Layer 10 of a small transformer language model trained on English Wikipedia (13 layers, counted from 0, width 128). Numbers have three digits each and are written without spaces.
A neuron's activation on a vector x is GELU(weights . x), where the dot is the dot product.

Input weights of the MLP neurons that the questions are about. A number n stands for (n - 500) times 0.00075.
n113: 541242445490251681927616689563479540457396651158459425546729409374589642669867746424446332365267421530965576554808436444433514608678299636149616665490480171547616585474455664209278284252242424601469733336105662355534307240687661443734544461323417426747464558364428417579445536475433378475616596619441571379469524210416251709412727306736648577790531401328663408646712657510090505439461
n122: 673347289641639274491749277326692260324573555586266430390717659232362478249431567092581646456441314700315421487603530464635534406404574517326601536437382424559417483607387314583531627588250433655500412403215591421209604590414709626788607581453690750401594939763777752491544563474429442715597756461363447509576526251483593536339728518461440522706477586509547415483479423741567444593423
n128: 616320581441420172466340548774485472440431698456349747524449620757682577689659563572727272538555425160568600397461472505466400705364545938296529241646500239480300316510603361509710557450179668477399577715625302595152458616794709652268921744519642696289291431578519486435610286495473563353228639594579352589698343612458582682583416568481537446414159589772785330583449435505340378389403
n193: 601232962617541697504608496604673376434453367325734674513516508475692680352611589336496280256528434545530404496534569445444512459341417456389391615320636444303550479521685505732646554522389424286411320277528561562374422293701397432421367311520740504504474470363420488852363564715757466355558429710593446556757512276824391461496761504346443577456798221542512598444362472601589590365468
n252: 486819698647271607495763495436628359580412327762394448571491386330273538462449625781463551068473644299471595393462385332456604348455614144338547592315374536621660421649309556289283533713297205482639779421203578209725407610631616103665733495385679454454852529700553628530585471560554648594382296523266448687299518532565319559659375495564407244405387666344417615673740780471634370581537
n282: 504459318463583527693462581593463509289321543573418828362414433562243424233487477576591543518719404535559709701310431568546627964788626586495322760227478509303407645500452442389642567523175612517221375458414551544513548552660415906477625285483263483605505482123446599472296744552420257442785464561591353468720483474679437670727448428240448659533657550407670287581270474523672404451380
n295: 677495522607349542373483582481364652467425226532463388120369464415456604495513628650272293455218522817380703509381724399523509575470429322505509523496406560602496522299531782236397554212819582290354446420548495343570717329542590602733312478654592443390629289626674775749500679526393309482703640700115586509568281386575550309513690564404637730716374314838487404799500421705395416468286
n358: 441712720570745514700750719392584366766523557606597370568753527621368468294460505541627724268227332620518604686294667674652646531260349396543568482565558539468460540271460281267590612179395768402509405944644444366618588623620582620538600552539537663509307397132235334214478491557517523397460595353316482369541290781323550686313628550518266357510603537514368289366276452523399646695544
n376: 463420697634359443635297346313380473359462384415491637145807519532590371458505472486589617381584808618641376414570657308665583688408597540967325326447423478401486382309319396381417491640447417810412505322442524555442319742595731099927750385661604410450523261398449491299674416455374370560367458250612353682677768410532324742504365565231761585417419434505414458496581661547668554862580
n409: 542476495814454352650455443568422597529563680591681393495649378282701290140514794622486241491496395422500220166528455438658624459527334437375295352429315634826389716457771424644728477646560693518368196314644626486532614418625611457574518401409490646518595301576590432437621633654535180621300392233382621485693595650207683755531619688464304324569519591271724344428482926373457527900419
n463: 491700612195486380024419505641515713593645748361738351439450632398550561567509666439545267426612505699476561142514664229596193505682417486320402510388532496361300334434334717435607556632598585553335332143464529375473450450812717481520233261400558632459362602325642618471728695668615241565285444597777253583406582418665712447288569349423724309475505495818436533756199427561557711481437
n484: 344398482665469902757570579357585527505302337682440582230474275432397555352831616670504358654232348640603450598597589569491539669582691504593454491474518701392427662334437584269727445643082523167624340648500585554380938331626492542202562553402336687781393386504343394491405500783616279700495514729487441770634562527482670392465549523270540453418486359382380176768567372500514397619720
n506: 518442430712199589720533279523224725427500690491647439561479601587317583788594518482508611439517611504420221295615789363268496610475596290421500571596414517679526616504487246452596539610409302666725452148466387444818466666657675607583428618483321504598558409466571618500526527640215504769526430861475552455650483355397250212433355474407333077287608644605543611609543364403748491346601

Each question shows a token from some text and the vector x that enters the MLP there. A number n stands for (n - 500) times 0.014.

"and ": 319553530465549457468484506466461469648543584320566435559571533497628684370678542536596541564505455492610460534576544515465429404501441182532610537500353568568604496440499436472399517499296479453464443548536398428478426518510450552411367648470437539562573492759584719461567616538459504391528328401435361420460557633461351594521564533542378414468467575475506676351452591553577527421631
Which neuron lights up most? n252

"ier ": 461520546519651600563374545487522538496512403530520519483457494633705674460456574465443631576490496491406456586456414407450242517560400259514512556570378653638834447536565554458389472413333541519377432447472540487570593309492329494559451577591540467565390395634530831474475511366157558373578431381494558554401487581486443560520454539480603589624510485464535466264412583597571532397534
The most active neuron and its activation: n295, at about 2.7

"bl": 295451466561554486375587544352427539529593510505455496461462586653489547532520605521696495495720521523548425426439436443399475524476606616580665542422544578535530415633473450536384515343358568637498416564582382585432403566511282379526420407546445476673524543779467430553594631384208588287529384586568544565456545377513553423453572596570613531523576415498430579348367311501577480394591
The two highest activations, in order: n506, n193

"\n": 332540555482513536380498540364405454424436464474650432566412474512551570417470571565493654563591583483479499570565541561461459457525505478591524438566469543566368496544475525526484434447146551558513618473508554566372497525408495375455421522446467473563492472686513444578572482504527538514574499446422519540412551521513521505499440577603513586515501575449545474472498580548537522381593
Which neuron lights up most? n252

"Ear": 474577367519535580487350475401522569337580398430409497706309509572505582506525456368696637680571622437489533593420560393404339284560660504400414547424402588557637486616546433609602610474447456513470474411563416537418541627522082431419488544446491377554475659737523445497556570331429600360588528573479550471578471575416415414572460491623425443647702507438541642305441365616429518410584
Which neuron lights up most? n506

"crip": 499504350354620537490458544553423482308440481450523565560425523643586592555567468540688391535636507505657510590475327434545536431452306323728529453553484651458526616580543369484456550424613352783301703510527418567493560552275367432648493586501408656642579314528459551371702539552435403432291437472397549390459462531493515454533389629620508532515541503556451459386434345490395438599437
Which neuron lights up most? n376

"eg": 389602390417612524433513492563347554476612562512569529403291488574414518515593425423625655574448568506595571507591548499383294387548555371496630588440472574651569376588539663321272404572504485484505552491636544600458563380509350495519426505479505489706554409538589412282437684394371522490777419456557426544514492561358619518627403594629545708344483339376350592421473401350529488341570
The most active neuron and its activation: n484, at about 0.12

"The ": 313485501442591551383430513497467540490506492499556499497499568474547585401508521519544492618483516497498569520555545542537518462459449377527531510457533562549520475440476491489477476404150434509483397427556514577479525514444421454523478624492472554561449482808494600519570623470515626449457441495412519521413554541481517492504519581502438489503526509501632438423430552571490437498735
The three highest activations, in order: n484, n122, n409

"stand": 528605360417520591476399418409442460369457343358517453571434493818523575377549596545507477600699643490579493489592343606611430424471440537639517466425494535523670333449767484568563473616482382527499448462661471426377489454369205540309454537461489746492617448774418443536336662530498541338624372529580474524431405570479578527579494518608536583542606555494479594571351337466441351379547
The two highest activations, in order: n193, n282

"Di": 372673423514529522443573467589520528458543480586426454657447515677708604382667404376666581404582617535509463596482399585340389290576491396893571518527600411596449709434588428479438418406566344513549403467610441557483395354366209452520510410466589539588478413622452380413419623597392635547476452370481358405443523672388608571528489589539574557519555421485476476347698556489443380410522
Which neuron lights up most? n358

"ef": 605386364542624517428447594522536509484605492465452448501329631599654396607473428458503497650705584560546483475486541586404455547623546499488396562513461522614666582471414523509191421719427392517570447471472527515491446455387299389537554577496592555660643539477505511412541575346481595512563428438514442374523570499285479612672277513458436504436558617452390483126319467589270551688588
The most active neuron and its activation: n376, at about 1.1

"of ": 360595406558604487468476443507472491503465470458511487451505576449477550343492446410564569589623589593665675450572510569475419479549589349486464442533470589521583516554499449600514476426171492343442383482507482631474471510428400449449434490469508582556486450736578613502549547468524479396540570451514471426550474518425504482583528533636546561457441549458570518357524531571508525449523
The two highest activations, in order: n122, n282

"Royal ": 244555538407492583408420531425546486531515401474491416468404607636523666475589510496551553521496535575559578556492361547447414470435566286515543604441479592517620501354427530438560467288354583514406371582491531612487595506607267450543362660494434460639441407796332686619495629459366596453496534426474538495464449678411530597552546607454439492486447526542536456334456518609421470521688
The most active neuron and its activation: n358, at about 2.8

"u": 469546435482377319505362426581561540428445616546370504646433383506633516538540547534559547529622759475449493650470457438504370555669503223574401519512526593555482631535420579594369379348550550471432410583719482539578459485365370342492484590541404648549501408513618466691554445477486536508561415480653391526217417539371504556419473522532637410619538567492480584531406301298445365677734
Which neuron lights up most? n463

"| ": 374513504466487475347462423460431459493501436472459445614475421565664580460467419499622500517413540608581748481502577563481372491512528603358554511554495664517557443443604562486439435426255467547518385580543425462482403445461523396532441629588507517686406550497454707417554560506475553449504309456499394469448537482564325529486420427657624653656468580458556553397496544508510588435634
Which neuron lights up most? n113

"var": 433506412345545526369352601482542399437527478479420539561443466436528587654681434506582529431536806555547428561575655455481341581467525541517486618496519541594545480427640629638405545607407392418579553538522462480469496411415341432476512302481357472573466290638539409463629729473493582401626445433451333383479589552555497514592531436578526592546486427576694620426343423571394260288671
The three highest activations, in order: n193, n113, n282

"sid": 567655301406508609606525654541249486579399449455555480657605544606660525521635575466486499290701531485622504634533490482463316398625505416412642579480461472557558640552526428403401546530508430521474512452464267457389439429533272295574438461714377564727434448556418651233573507404428564575531378383553490567456582391451504618535532383583348518517503637453440529368495451395509477390686
Which neuron lights up most? n113

", ": 402581461386564452516482394553555406512522511513530439495485473522564545413547504450583597667496497493559506522514547471419458386442475394563550496536443630567429541600451502535457424422202638507416437514597583361528435482575391504476355590499528648548491335793491731422543606550360481417439451479502586601507530571557521593498554499643462467566618625521427486329449484433541365446443
Which neuron lights up most? n409

"|": 583525458439471523389425521345412442465500465567582596650443341487669784512466471431574531586665529641399630627436507536569381519564548430544393404522572575692631405529580461562404320426302545555449531550458512663446406341436467566580437478529376668710550425579560631453549552539480535297486325396503367489467533575390516476457533424596493509565539492429508522347314585464432596400552
Which neuron lights up most? n282

"the ": 364472472436564565372485545512441484548563533447588442480497569525538549402543578528573470636503502539470537522531497535579514468457505293458532533458491553538451456469474517498518523416169458505465400455586520610504488494464509538485468621453515524556534484834494558482521617463435613405526451332459417520504506527461501561523519504512402488529525516461589492453397546539506424545750
The three highest activations, in order: n409, n122, n484